Layer 3 of a small transformer language model trained on English Wikipedia (10 layers, counted from 0, width 64).
A neuron's activation on a vector x is SiLU(gate . x) times (in . x), where the dot is the dot product.

Input weights of the MLP neurons that the questions are about. A number n stands for (n - 500) times 0.0013.
n2 gate: 513 601 471 631 311 290 355 723 620 456 889 388 552 603 607 337 418 523 785 586 380 637 167 702 525 242 408 258 615 579 452 603 539 200 395 409 593 582 253 341 577 489 399 531 734 491 451 669 565 608 542 605 561 686 437 402 471 337 299 62 510 652 249 616
n8 gate: 581 654 565 637 510 466 426 557 588 975 771 583 548 644 422 328 541 413 448 548 703 389 540 761 569 458 382 424 651 541 304 423 774 693 429 506 430 769 489 187 715 448 628 496 688 421 277 538 621 344 401 622 537 593 481 596 303 661 555 661 389 535 850 532
n12 gate: 487 327 689 630 438 654 518 430 541 588 705 512 530 483 484 449 574 403 854 287 497 841 171 494 541 360 570 270 477 254 420 479 465 418 596 291 514 647 187 759 417 477 371 592 758 392 535 524 458 317 490 488 630 551 399 704 305 543 330 529 380 395 511 593
n23 gate: 533 658 419 698 343 572 359 228 474 331 458 89 624 641 523 586 474 282 693 452 508 618 196 334 376 648 611 515 365 406 390 353 440 403 271 432 691 373 561 615 638 525 636 304 318 481 336 612 573 551 690 520 468 763 485 609 455 418 642 573 700 556 676 595
n24 gate: 774 408 502 579 647 475 347 402 390 506 592 291 676 475 430 401 517 183 660 579 516 602 486 508 604 590 214 575 640 837 721 371 406 592 242 593 511 536 577 756 586 390 293 579 541 471 414 625 447 536 235 612 436 478 326 587 422 457 302 542 387 252 718 646
n56 gate: 606 322 700 948 358 734 389 285 439 520 747 559 296 670 538 403 677 534 453 535 307 325 608 355 470 477 591 420 586 316 768 322 847 540 351 722 653 708 647 483 570 575 521 428 328 328 425 746 479 411 583 482 469 488 307 276 548 498 452 546 485 534 722 641
n78 gate: 428 549 714 445 579 848 488 348 670 482 432 396 299 424 486 398 507 737 954 490 582 485 418 431 340 658 522 589 255 467 498 599 564 495 492 591 374 415 491 207 619 749 586 284 348 537 345 510 649 581 532 80 678 496 529 453 540 726 591 472 752 628 734 708
n84 gate: 522 370 438 616 457 377 345 473 425 435 610 604 460 526 599 559 431 620 548 601 431 500 673 573 917 627 544 504 484 532 461 475 354 712 394 660 697 315 364 418 407 254 475 509 369 636 574 507 526 475 417 485 479 182 192 385 618 697 403 375 451 365 552 529
n102 gate: 500 499 722 324 579 390 586 725 509 532 466 586 631 476 578 364 544 766 674 237 597 457 501 293 607 424 409 637 612 457 287 489 780 626 762 626 464 608 473 396 596 643 623 649 673 746 387 570 515 359 408 241 548 534 552 736 357 616 445 652 876 615 301 562
n107 gate: 239 207 481 281 595 433 565 558 342 733 391 478 697 372 357 449 613 914 630 465 600 225 528 553 478 658 562 583 607 604 679 557 402 482 477 458 498 469 452 431 625 648 686 166 348 308 480 422 453 294 470 481 651 415 340 551 723 250 345 346 650 707 270 678
n125 gate: 538 613 501 712 693 405 489 547 242 253 664 475 684 283 511 677 875 542 434 226 662 203 502 680 352 679 586 436 622 343 511 264 709 491 593 651 323 445 477 249 792 506 602 440 622 594 445 634 382 272 636 455 479 417 411 555 489 772 327 504 696 455 386 476
n126 gate: 687 442 582 716 463 541 653 581 320 598 485 343 452 802 694 344 557 443 429 598 469 370 540 605 752 331 394 726 509 454 466 207 731 468 480 427 553 231 590 406 600 446 634 705 588 450 317 865 531 689 346 736 575 601 473 327 210 423 610 438 384 376 226 575
n143 gate: 447 559 624 572 417 553 584 522 507 453 474 735 498 228 742 530 607 691 730 425 825 452 523 413 706 328 406 432 551 399 397 561 447 136 598 293 518 283 478 529 660 639 593 427 460 337 519 644 788 334 570 767 491 325 481 367 712 508 361 539 559 703 486 443
n168 gate: 531 705 592 619 364 485 456 613 503 445 395 395 829 740 378 706 466 769 591 550 618 462 363 414 605 587 540 321 517 748 367 324 523 600 429 586 341 492 639 473 473 497 620 444 366 399 274 459 364 430 537 570 199 528 418 384 695 345 363 467 318 325 334 371
n172 gate: 417 283 752 431 298 454 503 631 358 949 361 577 593 616 570 393 469 554 436 555 397 368 502 482 576 263 471 542 696 432 613 379 555 418 379 599 511 547 523 345 631 356 611 582 679 540 535 456 739 502 315 445 385 566 202 515 267 524 257 109 416 558 474 320
n176 gate: 621 861 489 527 414 643 127 667 496 673 628 187 418 660 163 746 469 663 632 382 608 512 456 482 439 380 229 481 228 599 547 577 582 643 320 509 398 570 294 349 376 551 593 473 439 608 520 260 273 392 746 611 885 621 499 615 501 502 495 409 434 432 684 573
n183 gate: 257 450 361 630 432 504 189 362 565 543 390 340 601 450 813 639 483 529 671 585 428 643 338 474 692 591 306 449 655 469 575 547 573 299 508 533 506 447 496 518 471 283 552 744 739 683 401 535 614 459 637 544 372 377 408 461 469 526 189 529 451 478 323 451
n186 gate: 545 647 519 675 390 523 340 482 335 607 543 261 601 536 530 495 566 671 284 536 694 331 555 505 556 455 295 482 357 447 443 525 485 468 514 362 412 514 575 546 547 401 764 612 728 617 588 267 724 574 542 474 641 448 401 734 675 633 307 322 505 511 666 533
n2 in: 725 501 616 744 604 570 528 259 362 448 348 479 583 401 508 387 523 306 575 792 478 465 461 464 813 680 659 570 595 649 761 358 545 589 248 525 515 400 567 190 477 359 440 439 418 485 428 519 508 645 464 256 408 457 434 495 421 272 582 346 457 543 578 318
n8 in: 512 544 411 608 665 584 664 229 645 647 476 643 543 448 654 589 450 375 513 494 716 471 506 648 609 652 464 440 669 616 503 341 666 476 369 630 630 595 402 437 376 548 364 343 495 377 400 791 198 128 451 278 399 579 707 289 244 314 580 694 422 319 547 356
n12 in: 664 751 486 578 342 563 438 377 399 393 354 158 628 562 441 642 579 443 553 556 553 689 319 431 484 443 386 441 343 484 406 564 603 801 516 440 369 496 630 617 192 415 463 653 622 482 328 504 298 619 593 553 743 476 620 561 408 409 502 633 362 663 614 463
n23 in: 347 506 282 481 592 377 482 512 571 420 488 516 496 485 300 574 465 627 561 389 647 314 591 722 584 553 386 351 219 571 263 408 343 542 668 366 530 355 521 444 729 466 453 357 268 351 807 558 718 656 608 712 636 304 450 674 655 382 344 533 635 512 527 547
n24 in: 522 602 600 596 670 619 508 197 601 551 839 415 250 463 493 524 789 557 426 436 654 536 427 561 525 249 661 460 431 460 561 484 446 254 633 314 512 527 313 516 396 311 270 615 355 580 469 452 413 382 702 740 490 329 479 508 311 432 565 427 713 581 592 385
n56 in: 570 612 489 585 487 232 317 386 654 639 499 410 538 532 532 563 443 392 465 677 412 546 255 635 204 743 598 436 572 764 520 336 724 725 641 557 449 420 261 636 462 595 492 671 623 543 667 479 437 141 657 688 426 549 730 335 457 327 403 306 555 464 301 546
n78 in: 450 505 765 563 413 372 367 575 487 508 297 619 510 570 403 639 348 361 357 523 425 429 606 356 509 484 403 299 317 438 648 419 401 438 429 449 389 445 212 305 621 299 617 451 792 364 543 523 435 180 471 506 474 783 541 516 587 531 287 553 581 597 756 352
n84 in: 666 282 416 504 532 497 608 623 304 348 609 418 520 400 381 462 514 590 494 614 282 231 481 265 598 496 751 658 502 307 473 597 459 692 644 472 611 354 488 560 544 605 477 462 516 559 444 474 663 601 277 432 634 580 471 625 338 628 578 736 556 530 775 587
n102 in: 281 438 635 662 320 441 273 402 584 420 520 489 296 601 707 634 441 463 620 315 417 596 563 540 604 659 487 262 471 310 742 682 496 575 643 132 545 410 405 557 440 369 614 492 433 586 478 642 378 361 411 528 471 515 352 550 621 624 312 252 705 578 680 442
n107 in: 453 448 321 246 405 916 649 696 227 533 291 443 558 537 480 410 420 597 475 644 830 367 293 550 546 485 546 586 442 533 597 471 408 479 429 672 316 654 456 561 497 350 312 589 518 340 454 422 463 580 608 521 798 599 396 494 510 377 461 483 328 472 481 402
n125 in: 666 319 581 551 506 250 553 662 537 247 750 663 750 495 556 392 580 596 459 482 569 643 394 430 424 276 472 382 611 274 325 646 368 412 643 614 509 544 264 455 556 688 767 450 535 667 330 478 398 419 717 445 240 406 583 624 519 629 331 493 613 211 338 537
n126 in: 436 378 546 483 238 372 506 522 727 351 490 785 723 556 549 442 501 609 411 556 642 567 689 443 557 431 778 526 654 351 531 588 563 558 720 474 669 625 447 673 781 340 641 586 667 463 473 482 701 539 534 400 293 383 531 345 549 564 526 471 709 484 434 728
n143 in: 550 519 434 758 508 472 548 382 432 200 528 524 475 663 533 604 507 217 747 652 279 492 541 335 561 406 497 495 582 603 522 462 532 573 119 503 578 407 532 693 520 597 474 629 208 478 768 553 390 642 389 411 469 526 413 404 514 390 577 459 327 377 614 519
n168 in: 478 652 659 530 387 553 338 522 609 649 617 438 516 583 607 469 416 883 689 662 683 577 389 431 553 497 686 564 378 488 594 534 492 309 322 328 399 800 324 501 434 360 283 439 682 491 344 511 333 475 517 356 565 426 462 470 527 539 526 368 412 439 522 579
n172 in: 601 502 598 449 618 629 486 742 655 507 683 425 651 223 655 366 587 496 557 348 397 286 491 529 714 524 534 646 458 338 423 447 619 589 542 516 662 390 476 452 371 523 570 610 585 531 429 619 398 730 615 487 532 340 530 480 698 456 566 638 591 652 521 554
n176 in: 371 460 492 685 622 712 698 382 595 694 707 593 508 404 518 430 597 572 535 406 431 545 182 726 463 476 324 295 787 484 299 533 315 577 918 599 651 618 619 648 574 566 172 575 539 413 412 550 414 317 424 705 592 397 410 549 331 405 573 563 693 493 577 519
n183 in: 553 667 528 491 534 439 343 685 639 681 550 490 785 526 517 553 355 431 551 330 582 822 456 429 347 391 454 362 585 261 480 673 558 520 655 431 719 647 490 599 558 495 475 604 717 362 412 484 278 604 617 598 656 534 451 412 261 549 481 457 468 660 665 596
n186 in: 537 511 640 422 492 409 373 447 349 590 482 682 347 448 246 357 526 601 551 473 451 468 418 297 505 375 580 503 604 600 446 565 546 485 444 342 571 571 515 510 577 399 290 469 587 519 408 438 447 351 167 540 375 398 671 586 424 480 642 540 544 456 442 629

Each question shows a token from some text and the vector x that enters the MLP there. A number n stands for (n - 500) times 0.0069.

",": 636 460 386 581 492 547 587 555 580 403 515 488 410 397 661 562 514 518 491 577 335 465 448 381 310 424 575 394 589 575 408 578 584 431 761 323 470 533 399 697 420 525 421 499 447 652 415 602 349 494 526 551 573 564 548 399 449 481 591 585 435 283 474 401
Which of these neurons fires most? n12

" E": 550 488 481 577 504 517 787 486 575 606 550 733 561 514 495 532 292 355 499 526 402 431 485 579 512 442 305 522 486 418 496 433 542 635 576 614 406 513 512 345 330 503 419 466 578 456 535 517 535 602 462 459 386 625 704 572 535 529 446 417 488 514 366 477
The most active neuron and its activation: n8, at about 1

"ic": 624 567 471 579 394 563 614 367 518 530 609 369 603 555 663 371 376 470 488 778 540 623 508 630 602 547 601 645 447 550 655 606 569 540 376 448 438 601 535 502 420 388 506 430 414 555 416 641 598 349 535 690 402 499 564 464 427 562 464 509 516 522 561 541
The most active neuron and its activation: n8, at about 2.2

" for": 616 468 513 545 570 471 470 666 582 404 552 478 658 505 593 571 501 466 369 549 506 442 378 368 493 322 410 878 503 406 565 521 510 358 410 594 465 443 301 664 468 529 494 473 465 510 474 371 344 349 424 496 454 545 466 560 456 356 445 580 587 276 502 461
The most active neuron and its activation: n24, at about 0.57

"16": 450 537 576 543 512 320 523 526 421 337 483 612 425 502 650 507 535 527 634 495 542 562 730 530 633 324 441 538 702 465 634 602 523 503 691 481 700 389 495 571 521 454 424 520 457 680 492 598 315 514 418 418 433 488 566 504 506 266 530 619 540 317 453 499
Which three neurons fire most, strongest first? n102, n126, n143

"ing": 586 547 441 619 335 450 555 418 542 603 467 469 532 464 665 446 400 608 435 643 392 568 535 570 585 383 557 594 480 459 498 433 444 432 465 386 597 404 389 507 441 527 400 484 580 635 355 331 351 439 430 555 247 448 553 531 323 329 434 588 409 568 559 572
The most active neuron and its activation: n2, at about 0.69

"ud": 725 570 560 455 338 444 308 514 368 475 585 468 626 556 346 477 568 484 512 577 491 429 549 489 316 455 547 367 529 561 523 633 541 470 604 494 529 515 456 431 463 285 665 538 428 485 428 309 423 300 492 558 514 510 700 442 662 505 484 623 455 560 529 656
The most active neuron and its activation: n186, at about 1.4

"41": 467 459 466 474 579 488 422 506 558 414 546 533 489 521 548 574 402 525 483 548 380 658 726 518 651 341 521 567 695 564 496 548 565 602 751 455 692 423 577 572 454 416 420 534 382 766 500 711 356 407 501 437 463 516 534 460 555 446 486 595 537 353 499 427
Which two neurons fire most, strongest first? n102, n84

"t": 535 475 615 471 375 398 540 409 512 398 514 621 471 570 600 551 312 402 537 619 501 552 566 308 567 568 544 489 417 557 498 495 549 605 477 469 444 374 473 539 427 479 549 323 645 378 434 429 395 420 576 565 198 537 695 337 562 692 392 470 520 526 604 489
Which of these neurons fires most? n176

"oss": 629 493 468 477 306 382 253 482 710 477 454 410 532 690 392 614 640 305 428 514 459 460 614 544 678 421 650 447 489 520 552 583 532 511 571 413 509 562 637 566 463 381 583 377 637 531 513 370 558 618 477 515 366 440 485 540 603 552 389 658 412 411 394 489
Which of these neurons fires most? n107

"un": 704 579 461 680 513 351 408 354 446 336 333 332 557 662 525 509 488 540 601 595 426 475 451 451 359 503 530 521 507 538 593 685 474 504 531 392 502 364 372 676 477 451 434 425 422 448 541 555 495 559 435 428 394 479 603 470 466 719 781 542 658 483 483 462
Which of these neurons fires most? n107

"On": 788 550 476 534 638 380 553 455 494 415 513 535 514 498 660 611 454 485 664 539 425 516 431 496 468 543 507 547 441 504 556 676 429 496 344 592 569 434 182 367 452 665 344 553 626 632 518 372 313 377 523 574 560 594 653 495 443 653 367 479 405 319 418 470
The most active neuron and its activation: n125, at about 1.6

"á": 469 459 470 444 350 511 641 578 533 387 648 534 583 471 407 519 406 320 603 557 455 522 536 544 552 432 603 441 516 544 425 421 415 675 567 584 591 507 403 576 265 479 345 639 491 517 469 579 532 519 622 534 476 375 737 463 369 421 712 544 536 514 335 553
Which of these neurons fires most? n12

" February": 740 599 477 590 575 440 598 446 712 249 491 539 459 538 565 544 634 525 648 428 391 570 485 451 579 479 635 397 421 513 443 663 524 460 661 368 471 275 399 421 505 500 529 600 403 672 465 591 333 542 531 442 503 586 580 536 479 428 520 453 484 258 306 468
Which of these neurons fires most? n125

"icip": 703 541 572 495 674 465 379 395 539 603 575 455 557 638 704 593 467 387 496 543 481 504 636 595 703 552 443 644 567 537 523 636 485 536 462 619 414 299 353 595 425 512 387 513 237 520 547 564 577 671 503 628 535 489 560 494 615 503 653 368 634 551 629 609
Which of these neurons fires most? n24

"re": 474 441 485 584 534 642 517 489 593 602 256 456 675 771 419 740 413 480 288 525 425 486 386 458 524 543 610 346 366 485 516 582 436 541 517 636 502 682 541 580 462 444 537 417 567 378 446 477 355 481 482 425 546 531 489 692 465 622 568 456 592 574 357 472
Which of these neurons fires most? n168

"eat": 571 513 662 705 324 376 452 325 448 546 590 736 532 493 613 627 440 370 586 625 545 439 573 592 583 628 439 410 530 520 409 572 499 505 379 603 427 526 414 696 355 486 620 492 616 495 461 371 565 507 340 557 460 577 416 436 429 609 527 563 530 348 505 586
Which of these neurons fires most? n8

" was": 713 571 517 634 488 322 589 615 532 432 563 439 510 455 727 526 252 405 491 602 628 510 482 622 474 408 425 427 533 494 531 474 521 329 606 411 551 151 516 526 486 526 421 635 554 413 452 391 615 424 496 658 554 551 467 483 590 480 458 537 413 520 679 412
Which three neurons fire most, strongest first? n143, n183, n24

"===": 606 547 377 458 602 636 458 573 530 593 518 471 501 496 476 602 526 711 639 570 498 482 500 472 668 514 400 725 550 588 676 410 305 396 509 751 495 391 533 515 341 416 421 548 695 530 507 585 223 367 510 629 551 526 469 624 537 428 568 435 547 555 384 454
The most active neuron and its activation: n107, at about 2.6

"ed": 657 623 416 529 356 439 374 384 664 487 472 515 565 479 699 477 441 665 450 683 428 488 431 515 505 385 560 502 303 561 630 515 479 447 688 662 651 309 468 462 543 450 452 515 623 543 443 380 335 523 397 598 480 558 538 455 444 316 469 583 512 489 590 649
Which two neurons fire most, strongest first? n183, n126

" O": 600 492 578 334 374 738 716 517 379 509 519 549 531 530 581 649 482 278 246 549 388 446 491 533 517 454 467 680 388 414 383 438 446 654 365 532 592 428 373 376 575 482 479 535 448 521 571 539 476 465 520 351 506 617 529 506 494 606 522 600 399 494 479 543
Which of these neurons fires most? n168

" were": 618 537 499 647 532 274 616 724 459 439 614 373 520 455 640 532 398 348 506 629 644 478 434 669 612 427 544 425 509 542 578 525 594 358 581 462 517 250 507 602 499 590 389 556 518 540 502 369 591 399 568 699 461 552 366 448 643 441 444 520 437 481 478 432
Which of these neurons fires most? n143

"s": 521 525 463 395 464 473 529 463 626 550 320 615 480 553 514 546 428 435 482 604 333 669 524 571 676 433 729 439 524 523 432 499 451 489 356 536 402 471 539 529 590 460 476 528 573 476 356 587 295 338 585 541 299 441 414 577 594 534 476 691 395 514 589 476
Which of these neurons fires most? n168

"uring": 598 565 417 491 573 474 669 455 635 412 489 562 478 522 560 623 520 630 530 653 468 506 453 426 519 471 439 690 558 473 503 499 522 474 596 639 544 577 276 665 366 556 232 579 555 564 456 390 356 434 471 541 438 560 290 564 374 417 376 623 457 328 658 489
The most active neuron and its activation: n24, at about 2.1

" ag": 726 536 663 420 383 527 418 554 564 433 499 558 399 409 546 658 490 245 607 530 561 446 694 590 454 380 496 742 354 469 508 452 469 516 601 524 558 326 573 440 345 610 475 470 473 505 575 223 498 241 490 462 482 535 589 469 549 521 378 422 515 590 556 470
Which of these neurons fires most? n78

" t": 435 498 585 349 348 626 525 479 582 509 550 607 426 516 537 692 578 480 513 659 514 480 629 463 488 254 288 648 412 456 558 538 265 498 348 335 454 577 483 418 403 544 555 427 469 330 509 452 522 403 531 616 329 590 510 348 636 399 448 497 544 553 502 440
The most active neuron and its activation: n143, at about 0.71

"es": 544 579 353 469 316 526 635 497 630 602 202 589 571 568 552 547 439 406 393 567 546 506 482 566 682 414 645 414 581 429 588 605 588 539 452 536 449 464 528 559 529 504 554 576 447 504 401 538 377 395 480 539 350 377 502 678 589 460 479 689 378 537 516 413
The most active neuron and its activation: n8, at about 0.7

"rew": 399 451 549 437 631 489 544 504 626 423 550 479 596 502 533 493 335 480 334 625 597 690 577 477 404 487 444 372 233 457 449 355 430 438 614 340 485 426 397 580 574 434 397 590 675 646 458 239 416 457 555 414 376 496 397 445 418 297 460 595 532 415 508 591
Which of these neurons fires most? n183

" pre": 786 428 445 411 611 629 734 472 652 611 529 414 636 635 482 595 513 433 305 424 369 481 529 476 247 259 519 636 483 501 468 556 630 442 502 577 489 590 649 436 348 545 559 448 563 456 511 555 493 555 552 527 504 455 521 607 470 481 423 408 569 607 419 470
Which of these neurons fires most? n172

".": 471 579 517 507 563 347 448 595 456 495 580 447 520 472 576 635 402 578 378 618 566 484 724 503 486 357 625 595 747 572 596 454 569 423 535 480 470 299 529 528 506 384 710 453 553 481 510 594 349 664 415 372 262 571 533 409 375 632 547 605 466 348 390 439
Which of these neurons fires most? n126

" album": 595 499 469 548 496 241 572 290 590 552 598 421 625 440 543 553 268 482 506 632 383 599 480 563 635 495 423 397 560 533 427 283 462 509 446 334 475 490 353 600 392 542 578 589 610 707 486 521 512 564 392 465 375 597 469 523 427 377 523 419 445 380 362 479
Which of these neurons fires most? n2

"–": 427 527 412 349 325 692 468 398 233 388 533 608 439 455 528 572 534 487 450 409 313 350 587 509 468 464 615 599 493 461 508 426 553 428 521 411 442 337 458 546 594 490 411 616 465 378 504 461 269 403 457 392 487 539 462 636 508 268 670 572 440 447 284 417
Which of these neurons fires most? n107

"ian": 489 603 430 462 341 424 588 665 541 378 661 440 667 512 484 478 552 409 479 580 461 530 416 520 517 512 489 683 568 477 712 507 539 505 398 725 585 481 595 566 355 478 521 569 450 635 489 218 444 354 596 520 348 454 412 427 481 386 643 570 575 439 360 486
Which of these neurons fires most? n78

"an": 470 543 385 368 346 436 597 526 458 283 488 420 441 595 482 536 470 506 539 534 540 639 469 431 517 557 544 637 380 370 575 434 522 378 508 684 690 525 512 542 546 398 409 483 349 561 553 283 616 588 610 599 345 501 332 383 545 509 522 599 552 472 606 582
Which two neurons fire most, strongest first? n23, n84

" rest": 500 568 608 444 506 344 573 390 571 536 617 386 493 516 369 597 461 528 507 504 365 500 633 551 473 430 466 683 430 354 423 681 628 405 726 421 459 248 498 544 223 486 676 340 498 514 519 549 496 421 569 353 536 415 625 443 620 588 618 440 446 579 551 509
Which of these neurons fires most? n2

"ur": 399 464 467 543 378 566 572 418 407 508 464 700 535 578 353 463 596 389 284 599 484 503 527 563 202 504 596 482 476 601 614 569 628 524 434 514 437 588 490 693 445 402 426 465 439 493 495 344 664 570 486 406 597 531 570 285 600 589 673 594 553 639 657 496
Which of these neurons fires most? n125

" and": 461 557 473 532 581 541 794 420 447 515 558 523 406 541 548 499 269 423 329 657 536 546 465 482 559 479 595 568 656 554 472 481 604 364 510 545 499 522 485 711 489 655 372 498 434 537 388 597 380 489 570 617 567 508 558 346 489 548 424 504 584 425 502 477
The most active neuron and its activation: n56, at about 0.54

"by": 570 446 433 632 465 334 544 569 489 427 496 578 529 480 619 499 309 445 491 514 430 540 605 429 589 437 450 610 365 390 576 530 579 545 415 538 510 528 396 637 393 401 427 683 410 565 393 243 650 491 426 510 171 461 510 420 424 334 620 514 527 400 573 447
Which of these neurons fires most? n84

" January": 692 590 474 609 544 482 638 432 672 239 419 500 459 549 590 521 619 446 616 428 418 589 465 410 561 483 537 398 467 539 434 669 544 473 678 417 503 237 445 432 575 512 552 553 356 664 468 603 361 537 452 378 456 567 586 527 478 427 523 488 474 231 288 456
Which of these neurons fires most? n125

"r": 672 405 432 532 681 547 594 451 532 435 547 675 517 555 631 539 690 548 338 534 563 606 566 407 568 637 535 409 432 567 504 548 589 577 537 524 410 508 346 682 452 427 325 476 386 369 506 316 455 705 591 583 384 492 533 495 600 382 624 544 603 665 415 473
Which two neurons fire most, strongest first? n78, n102